Layer 12 of a small transformer language model trained on English Wikipedia (15 layers, counted from 0, width 96).
A neuron adds its activation times its output weights to the MLP's output. To switch it off is to set its activation to zero at one token and run the rest of the model.
A neuron's activation on a vector x is SiLU(gate . x) times (in . x), where the dot is the dot product.

Input weights of the MLP neurons that the questions are about. A number n stands for (n - 500) times 0.0017.
n1 gate: 503,207,513,620,426,737,403,642,392,480,413,440,404,631,591,503,748,525,524,539,516,414,454,445,344,669,343,606,513,663,503,669,657,540,615,655,344,465,528,504,560,352,500,635,476,570,430,680,487,246,452,514,650,261,538,348,520,239,494,398,362,479,571,531,584,437,625,612,468,586,513,461,592,599,362,589,663,595,316,584,664,559,506,456,378,493,486,351,424,503,507,461,430,407,445,550
n48 gate: 616,434,590,530,479,549,607,419,239,416,649,476,394,680,519,461,617,623,573,843,583,559,507,669,451,504,445,484,290,869,242,564,610,572,454,268,597,524,450,468,362,604,592,543,485,614,372,543,389,519,461,457,571,267,414,646,407,628,443,489,526,488,562,415,422,530,558,553,356,453,567,729,305,516,335,516,679,657,582,443,711,549,482,648,357,330,647,541,282,676,315,610,609,614,820,465
n85 gate: 448,460,421,588,575,500,481,545,306,727,288,517,251,387,545,641,341,562,446,463,265,766,700,583,576,615,496,634,373,320,403,435,516,443,511,247,708,366,540,684,381,306,484,516,364,415,354,524,433,508,599,599,348,403,614,205,735,602,504,518,356,408,723,343,601,504,574,489,718,710,340,541,382,426,566,594,428,744,445,457,386,735,525,535,485,341,568,624,462,602,659,426,504,542,703,469
n129 gate: 448,646,565,570,562,428,650,500,668,520,667,294,350,598,503,419,500,497,600,553,464,565,771,572,559,440,554,412,633,761,503,493,482,648,540,320,717,532,587,528,545,510,631,431,443,570,518,614,752,393,558,643,412,496,599,571,486,551,491,445,438,334,558,388,561,563,294,454,387,516,277,472,677,631,416,436,480,454,337,523,374,480,632,405,564,428,483,633,274,421,397,670,379,367,662,517
n133 gate: 560,331,472,410,680,479,518,281,540,543,471,487,493,468,669,408,281,834,275,633,447,682,454,548,586,314,437,648,215,716,399,492,565,582,500,368,504,435,571,435,604,475,308,634,438,327,318,455,657,410,552,485,456,549,743,413,456,632,425,590,539,549,552,533,497,607,398,607,599,517,570,546,489,316,468,320,687,633,537,565,448,525,466,563,188,422,534,458,379,450,251,450,466,374,609,475
n1 in: 412,638,459,242,461,402,653,408,535,451,336,592,445,485,534,333,423,576,626,798,605,512,433,421,647,451,465,355,580,469,603,576,508,519,692,305,605,307,461,387,307,500,431,476,676,367,600,626,459,615,512,664,688,520,551,442,535,392,679,542,586,453,676,803,300,704,655,466,720,718,482,299,317,342,462,185,671,420,453,588,356,549,288,418,548,595,504,452,534,691,524,496,416,374,589,431
n48 in: 486,151,382,714,325,504,577,446,444,406,569,589,628,969,492,631,591,435,504,509,657,354,496,469,270,474,289,609,461,544,384,446,215,721,283,454,474,391,689,336,679,526,465,593,448,384,328,335,492,332,513,588,524,586,249,704,439,452,630,428,666,607,347,364,383,666,312,606,545,451,592,219,328,605,465,587,525,409,439,668,584,538,666,548,496,251,446,400,648,851,464,463,393,547,563,799
n85 in: 520,297,463,561,296,541,477,320,458,485,508,667,223,690,155,430,438,536,481,387,639,382,448,187,541,372,411,628,424,338,393,372,366,474,489,566,504,564,266,375,555,423,446,410,508,447,552,508,507,675,970,648,475,324,368,469,539,287,726,521,553,547,544,442,456,477,454,530,399,620,401,472,589,456,438,512,292,304,620,450,422,485,385,578,350,354,544,626,493,407,594,326,624,489,367,603
n129 in: 421,559,387,583,570,454,561,448,445,356,333,697,470,550,722,607,716,633,460,485,475,310,405,347,325,292,563,492,453,474,517,599,261,607,443,277,485,576,382,734,399,274,322,414,442,626,477,298,560,493,537,563,278,390,474,449,441,474,459,507,664,444,580,717,454,625,489,661,401,659,486,683,537,558,386,511,592,359,500,442,378,290,384,611,410,694,492,303,418,433,403,438,345,421,275,558
n133 in: 177,474,481,638,423,516,377,408,620,516,552,514,581,259,597,448,332,317,313,617,675,582,287,451,657,579,557,396,646,544,332,379,707,543,371,531,311,454,382,370,439,368,412,782,500,500,637,508,627,433,390,674,478,713,540,508,677,359,552,500,547,639,523,637,558,316,392,344,306,447,489,429,557,605,614,324,504,646,746,432,476,383,664,411,576,299,492,865,492,737,720,534,288,445,419,576

Output weights of the MLP neurons that the questions are about. A number n stands for (n - 500) times 0.00049.
n1: 449,469,678,496,556,260,528,548,442,540,541,651,386,466,505,487,674,522,457,266,772,443,413,694,496,290,720,632,782,570,555,591,307,686,573,502,643,624,410,666,333,844,581,381,556,298,559,549,574,346,688,396,272,462,537,724,499,585,460,589,421,528,499,788,582,253,381,645,200,331,510,262,283,512,434,442,165,578,564,423,381,455,510,520,588,544,753,502,625,636,133,683,560,325,464,324
n48: 282,371,517,633,494,601,808,396,540,515,501,540,349,105,518,698,252,780,639,672,638,89,504,298,454,369,491,666,615,392,729,392,481,524,569,553,531,363,456,526,718,552,331,356,492,404,554,417,711,375,472,512,276,574,391,483,522,408,708,409,494,660,436,207,355,703,379,748,313,205,474,487,333,475,752,463,329,738,442,399,361,806,426,610,376,283,645,286,599,225,621,565,479,328,487,437
n85: 499,376,394,549,823,563,341,479,422,417,538,419,430,207,763,340,461,728,301,224,540,616,666,402,469,491,447,788,434,149,361,642,346,313,453,435,240,590,579,459,382,424,943,450,625,625,365,399,329,447,732,516,497,569,614,432,613,546,306,646,385,565,347,198,498,463,370,553,573,642,463,285,504,410,359,615,452,609,850,458,552,293,793,498,419,189,693,419,376,623,783,514,541,482,665,308
n129: 495,534,552,388,563,685,373,190,973,741,419,520,393,487,411,642,338,403,306,618,480,560,471,579,804,600,308,326,653,728,535,497,635,147,412,457,723,376,526,674,474,407,471,463,581,401,403,687,573,358,681,510,206,570,506,27,361,791,280,551,646,416,441,712,563,608,313,567,585,573,350,577,651,644,565,519,568,327,322,603,353,466,925,182,389,432,296,353,166,416,559,423,394,584,637,634
n133: 838,373,720,592,725,86,457,614,568,421,711,459,540,210,466,316,417,319,528,694,318,748,535,453,681,408,468,342,426,589,401,588,564,414,696,651,533,350,645,651,514,297,444,535,353,540,419,383,590,519,430,406,551,447,536,384,478,564,495,291,775,520,226,575,542,390,543,364,413,970,465,531,402,681,558,527,360,345,282,732,539,537,706,89,197,303,488,663,416,434,394,703,530,343,292,417

Each question names a token from some text and the token that comes next. It shows the vector x that enters the MLP there. A number n stands for (n - 500) times 0.009.

Then comes g, the gradient of the next token's log-probability with respect to the MLP's output, scaled to length 1. A neuron's effect is roughly proportional to its activation times (output weights . g). A number n stands for (n - 500) times 0.00086.

"13", then "03"
x: 605,387,510,433,482,484,479,532,492,409,527,469,684,807,529,343,778,719,435,359,709,527,547,429,436,568,501,484,615,470,432,458,600,646,515,349,577,566,447,372,504,400,426,581,479,491,636,288,354,515,444,270,520,640,489,553,440,406,370,512,627,431,585,530,423,572,464,494,557,270,522,629,529,344,786,455,497,515,428,467,448,466,545,579,480,334,409,402,469,735,511,478,453,494,484,162
g: 386,433,478,449,506,605,409,574,488,584,322,558,496,307,671,594,692,618,490,810,410,391,308,585,378,687,390,544,729,610,305,641,539,594,459,422,613,420,416,513,528,621,494,641,368,351,526,557,474,735,554,656,558,703,483,629,651,446,471,373,548,479,276,502,440,447,308,558,403,392,723,516,447,351,634,613,510,591,561,547,631,242,473,469,348,380,587,591,347,298,431,543,619,427,422,566
Which neuron, switched off, lowers the next token's probability most? n48

" so", then " it"
x: 489,438,462,545,604,532,431,600,713,413,386,475,627,421,211,457,522,512,234,653,513,520,502,262,329,613,478,474,475,380,526,363,429,556,468,421,658,397,604,530,358,358,709,394,582,506,305,351,454,440,417,665,620,576,569,390,644,707,272,419,587,447,724,542,467,297,674,534,657,362,419,498,576,374,546,472,533,453,530,459,370,471,555,484,521,504,346,637,592,603,463,449,520,490,577,387
g: 450,289,508,727,392,332,490,326,445,462,211,577,573,617,635,529,693,440,471,665,545,417,365,511,489,372,377,631,528,477,504,546,290,667,403,461,542,486,748,591,674,436,413,400,547,525,337,615,257,519,449,407,276,715,573,365,439,381,305,439,553,366,497,662,433,514,541,618,678,546,735,463,685,473,549,453,423,472,446,434,327,475,618,496,574,590,597,566,625,367,593,441,339,396,443,687
Which neuron, switched off, lowers the next token's probability most? n85

" 2", then "10"
x: 627,441,221,428,668,386,359,569,569,330,489,470,625,692,375,450,566,472,433,632,546,443,424,328,462,541,703,629,399,401,557,321,672,493,305,393,426,521,491,450,420,460,563,426,624,644,548,370,508,404,472,413,483,493,534,604,438,525,379,562,678,454,486,634,357,551,479,659,562,356,493,548,386,439,816,406,503,351,582,506,548,621,498,766,358,378,516,455,451,463,481,538,581,652,411,249
g: 528,629,628,684,446,530,288,379,494,633,430,471,564,590,594,465,651,536,577,657,690,546,502,624,643,576,383,462,683,370,444,445,560,434,323,316,342,680,457,653,640,522,597,573,141,460,452,423,620,456,506,735,371,585,455,444,585,560,318,708,426,402,703,483,402,674,281,590,433,358,449,368,610,310,624,562,577,507,591,614,451,430,686,427,398,542,504,433,425,640,615,442,349,425,339,530
Which neuron, switched off, lowers the next token's probability most? n133

"−", then "8"
x: 665,446,411,454,373,375,297,467,482,439,604,403,372,514,479,367,674,688,390,614,654,479,585,494,386,559,441,488,468,344,447,627,574,513,267,370,409,639,477,512,413,371,522,564,432,584,569,425,466,583,474,365,365,668,560,491,484,588,330,772,638,357,489,586,437,418,580,512,440,266,509,629,595,520,525,486,429,364,424,523,664,513,608,564,476,337,482,425,263,511,529,482,528,481,457,93
g: 529,609,545,514,448,371,618,514,716,563,408,680,634,519,381,397,390,330,581,498,438,494,226,443,637,305,500,347,532,370,412,524,509,463,483,379,462,671,387,619,510,668,533,232,523,376,479,698,472,765,471,476,467,625,605,480,471,535,562,545,520,575,610,546,486,499,551,250,593,460,687,705,677,318,350,472,416,379,393,401,489,544,412,236,479,586,229,422,672,581,474,302,459,318,614,504
Which neuron, switched off, lowers the next token's probability most? n48

" to", then " not"
x: 581,388,400,446,581,571,388,537,579,531,411,396,516,584,404,447,367,534,441,640,617,489,543,517,452,623,569,219,549,494,534,469,421,648,566,489,782,590,584,363,393,444,488,522,711,564,591,391,539,492,416,396,402,454,496,636,804,518,448,468,559,519,633,557,428,476,509,529,615,259,482,479,496,457,935,532,518,512,602,391,408,482,509,647,491,384,295,792,444,620,426,511,608,398,585,486
g: 349,481,654,334,487,586,509,564,517,615,600,381,558,488,760,591,471,369,470,542,464,538,566,536,579,542,701,676,720,591,363,493,554,438,586,672,431,696,499,444,506,619,486,542,352,486,328,169,507,707,345,689,397,584,437,431,623,525,372,502,504,649,518,445,391,356,633,556,751,434,612,576,524,436,613,411,431,409,456,745,420,198,308,515,496,421,516,356,673,595,277,483,626,518,439,486
Which neuron, switched off, lowers the next token's probability most? n129

" (", then "−"
x: 762,489,294,438,458,542,236,506,557,396,438,385,549,700,441,418,611,580,469,585,596,394,444,512,284,565,649,535,439,329,747,441,604,405,310,469,530,738,596,489,473,494,563,456,512,595,611,528,440,470,427,284,561,539,595,590,446,409,233,485,642,410,458,579,417,612,455,501,509,542,460,460,559,609,628,612,460,327,521,635,643,623,713,390,518,382,424,465,467,480,395,510,538,545,283,293
g: 538,370,361,692,551,439,452,501,399,483,581,646,370,372,138,698,547,591,558,483,483,559,357,448,469,414,527,524,587,551,427,414,536,375,448,525,515,359,594,448,585,326,368,612,572,601,479,782,465,659,455,309,500,622,485,592,315,464,470,487,438,506,565,771,653,600,540,680,576,636,521,518,357,621,245,717,711,639,631,611,659,382,483,591,475,520,394,511,227,369,416,666,466,566,514,580
Which neuron, switched off, lowers the next token's probability most? n1

"ul", then "es"
x: 372,453,255,359,456,615,390,432,683,338,514,399,494,588,530,398,279,472,506,582,391,438,599,468,500,541,502,466,373,474,633,494,708,700,594,476,580,487,576,414,556,604,494,372,498,586,549,531,407,564,424,409,338,491,713,572,453,556,357,590,606,429,481,526,441,513,667,686,552,424,401,283,224,535,410,586,540,460,317,455,484,403,553,616,332,403,270,493,504,205,427,397,611,532,315,414
g: 451,360,573,396,493,723,426,605,618,563,478,627,564,659,361,241,583,512,459,551,257,548,501,294,447,311,438,557,375,645,493,542,574,359,501,568,469,669,653,525,422,591,586,505,480,547,484,603,406,697,620,529,600,485,462,589,520,659,513,385,448,552,468,360,492,504,366,624,370,511,522,462,446,466,372,506,357,648,562,358,489,464,248,591,509,253,794,658,455,315,433,630,876,514,626,324
Which neuron, switched off, lowers the next token's probability most? n133

" War", then " ("
x: 600,477,523,521,531,484,589,633,745,394,605,326,509,779,470,161,337,370,423,453,537,607,450,495,465,543,600,455,565,455,584,560,647,379,837,541,545,536,489,371,431,546,651,336,720,526,530,411,430,500,530,417,463,586,381,712,451,424,449,409,577,566,757,444,592,478,568,512,491,492,294,450,558,553,596,421,497,433,628,512,331,671,513,583,364,332,671,462,491,458,545,574,404,518,424,406
g: 189,398,390,464,782,337,619,517,422,427,687,474,736,554,620,629,361,710,520,472,459,616,402,332,549,437,471,437,456,309,587,635,544,676,532,426,438,295,578,421,473,510,645,393,594,495,503,226,348,540,501,554,521,508,488,590,296,593,487,405,469,555,510,501,295,664,565,597,608,558,605,536,342,588,543,324,442,553,457,580,405,489,528,524,790,525,510,477,524,806,659,605,552,562,700,566
Which neuron, switched off, lowers the next token's probability most? n129

"st", then "one"
x: 534,323,497,465,521,605,442,350,689,329,508,586,529,591,555,295,308,367,314,546,585,481,611,398,447,506,558,398,281,634,529,359,446,475,731,359,494,496,393,549,496,268,551,513,630,661,696,463,418,676,538,688,431,452,561,537,473,464,393,516,439,386,669,577,642,651,739,599,398,498,541,429,379,358,567,432,453,524,371,676,503,562,609,445,603,632,435,425,735,385,562,447,551,349,474,449
g: 500,641,562,760,489,317,500,624,660,510,597,602,656,495,426,636,403,638,551,617,460,428,551,317,424,587,558,270,478,453,446,338,549,626,514,543,483,685,270,567,411,419,649,289,460,503,554,406,486,435,550,478,612,496,330,492,279,277,400,528,650,510,568,628,717,582,615,516,629,561,424,513,753,386,616,569,569,690,367,568,487,554,530,511,501,557,337,511,283,456,568,412,757,758,322,591
Which neuron, switched off, raises the next token's probability most? n1

"we", then "igh"
x: 424,457,403,471,438,551,355,498,382,587,568,521,535,391,379,525,516,430,378,485,589,482,524,455,425,652,621,272,372,552,409,520,342,652,631,402,534,418,532,469,507,427,752,614,547,414,652,333,325,380,597,311,476,587,788,569,558,580,439,440,510,434,517,580,454,285,649,525,638,374,442,444,328,414,371,373,489,490,421,516,273,286,525,558,355,400,336,710,473,506,337,623,419,498,509,283
g: 359,480,603,310,494,549,499,470,468,800,476,446,468,438,369,405,610,724,580,540,711,713,555,439,234,560,322,418,578,625,487,541,641,247,586,707,559,521,482,387,360,665,581,669,538,436,179,258,529,603,449,507,310,504,410,468,499,555,486,496,511,392,599,590,497,675,469,516,657,377,471,631,667,494,339,615,379,603,531,480,571,519,593,633,611,399,454,445,502,528,622,705,305,380,500,416
Which neuron, switched off, raises the next token's probability most? n133

" |", then " 37"
x: 692,323,415,533,493,398,365,547,600,321,499,248,546,543,462,496,578,538,404,433,681,547,437,401,320,510,532,586,358,492,720,453,518,418,423,469,384,656,609,454,578,489,673,507,549,591,507,388,497,531,372,304,508,562,541,483,824,322,439,489,638,425,674,578,519,450,655,622,458,427,533,595,513,581,741,427,481,374,608,602,572,430,663,534,575,255,453,412,306,427,563,553,548,594,453,270
g: 389,226,601,516,567,489,442,352,486,458,341,509,665,432,484,652,449,508,453,503,545,692,340,611,550,427,575,479,721,766,515,540,518,652,508,597,536,877,420,512,513,572,399,538,428,409,589,757,560,348,462,479,491,512,422,631,458,691,424,402,459,463,402,345,444,502,222,539,473,503,507,424,606,534,446,593,534,436,440,659,558,491,681,465,533,551,566,538,450,639,636,692,270,100,585,568
Which neuron, switched off, raises the next token's probability most? n1

" |", then " 3"
x: 551,296,409,585,512,382,366,491,567,375,377,189,568,506,423,475,663,494,482,399,656,618,419,358,483,484,493,615,324,503,742,417,629,472,456,505,535,608,540,450,483,548,607,513,502,535,507,471,507,433,333,319,537,502,463,471,792,399,408,493,692,331,609,514,550,553,571,650,548,448,596,589,478,673,796,472,456,383,566,592,603,454,697,619,438,237,458,338,540,365,614,550,523,613,484,368
g: 602,460,405,345,204,212,487,779,276,371,442,413,612,529,253,652,607,524,466,500,507,424,392,523,617,379,476,407,394,585,444,647,240,457,549,558,269,487,348,376,340,459,416,450,459,597,763,387,460,605,625,380,583,408,600,440,426,506,588,446,533,366,700,477,552,387,570,321,608,405,409,354,302,496,569,506,497,550,546,623,585,362,638,398,509,581,558,550,573,442,458,490,722,531,547,667
Which neuron, switched off, raises the next token's probability most? n1

" Bar", then "ons"
x: 671,531,494,432,481,584,569,582,552,354,598,312,689,674,310,375,355,499,364,526,402,479,753,483,395,695,429,372,453,446,579,375,513,403,710,484,611,538,590,491,556,549,431,620,625,729,425,443,361,606,403,375,507,462,480,669,296,390,424,428,392,611,591,569,651,454,623,645,567,513,473,631,610,353,455,495,454,618,468,643,379,654,490,675,520,304,567,406,340,475,524,350,433,395,348,469
g: 360,439,484,598,512,602,402,481,429,609,485,662,607,381,430,715,513,534,585,359,574,588,673,450,481,446,575,345,511,575,595,400,557,533,351,415,622,522,470,660,641,525,435,394,377,619,407,366,372,476,532,580,231,640,727,466,386,486,380,194,388,726,625,489,528,603,584,585,550,508,668,348,540,603,455,415,634,456,399,449,486,268,646,630,664,564,752,349,550,561,616,821,633,360,529,435
Which neuron, switched off, raises the next token's probability most? n1

" USA", then " Al"
x: 553,541,407,428,727,368,342,557,553,397,405,263,420,570,426,435,534,427,370,331,616,586,463,404,338,672,523,571,400,555,517,376,539,603,508,569,444,458,370,487,492,446,713,349,681,568,571,417,316,645,411,350,507,354,538,663,606,514,355,541,600,553,587,627,390,542,459,469,493,393,521,631,400,531,757,556,393,333,553,575,500,694,366,502,527,283,527,559,524,485,473,626,748,389,600,278
g: 466,270,495,575,546,419,452,548,567,729,286,483,402,221,596,581,617,623,559,386,542,509,534,588,379,494,548,375,495,564,704,390,386,479,478,382,561,638,502,760,663,589,523,473,515,470,608,605,469,420,483,349,344,446,289,477,720,419,532,435,540,542,655,417,526,723,625,312,635,518,455,364,642,282,373,528,516,504,717,394,673,474,340,311,469,456,470,642,410,510,671,442,316,291,639,614
Which neuron, switched off, raises the next token's probability most? n48

" (", then "14"
x: 713,519,316,414,503,570,396,533,544,518,356,469,593,678,484,233,556,598,442,397,577,271,625,487,401,659,492,415,537,538,681,407,502,458,362,491,637,649,471,520,483,436,567,341,559,591,709,543,460,484,599,281,532,460,470,561,538,432,269,561,573,380,427,623,470,493,447,560,610,583,483,625,538,570,580,525,553,398,395,552,541,691,601,438,450,323,311,489,729,615,310,474,492,488,193,324
g: 353,624,454,366,639,445,567,490,377,476,568,648,569,678,690,436,566,554,744,530,660,599,424,471,328,467,331,533,461,382,478,523,496,373,558,378,596,696,605,575,404,645,524,443,450,389,500,326,720,286,249,506,435,506,505,579,359,531,459,698,567,404,521,337,393,347,391,743,263,455,508,341,571,422,672,414,532,480,614,656,480,410,739,562,443,480,639,353,566,654,602,515,277,681,545,456
Which neuron, switched off, raises the next token's probability most? n133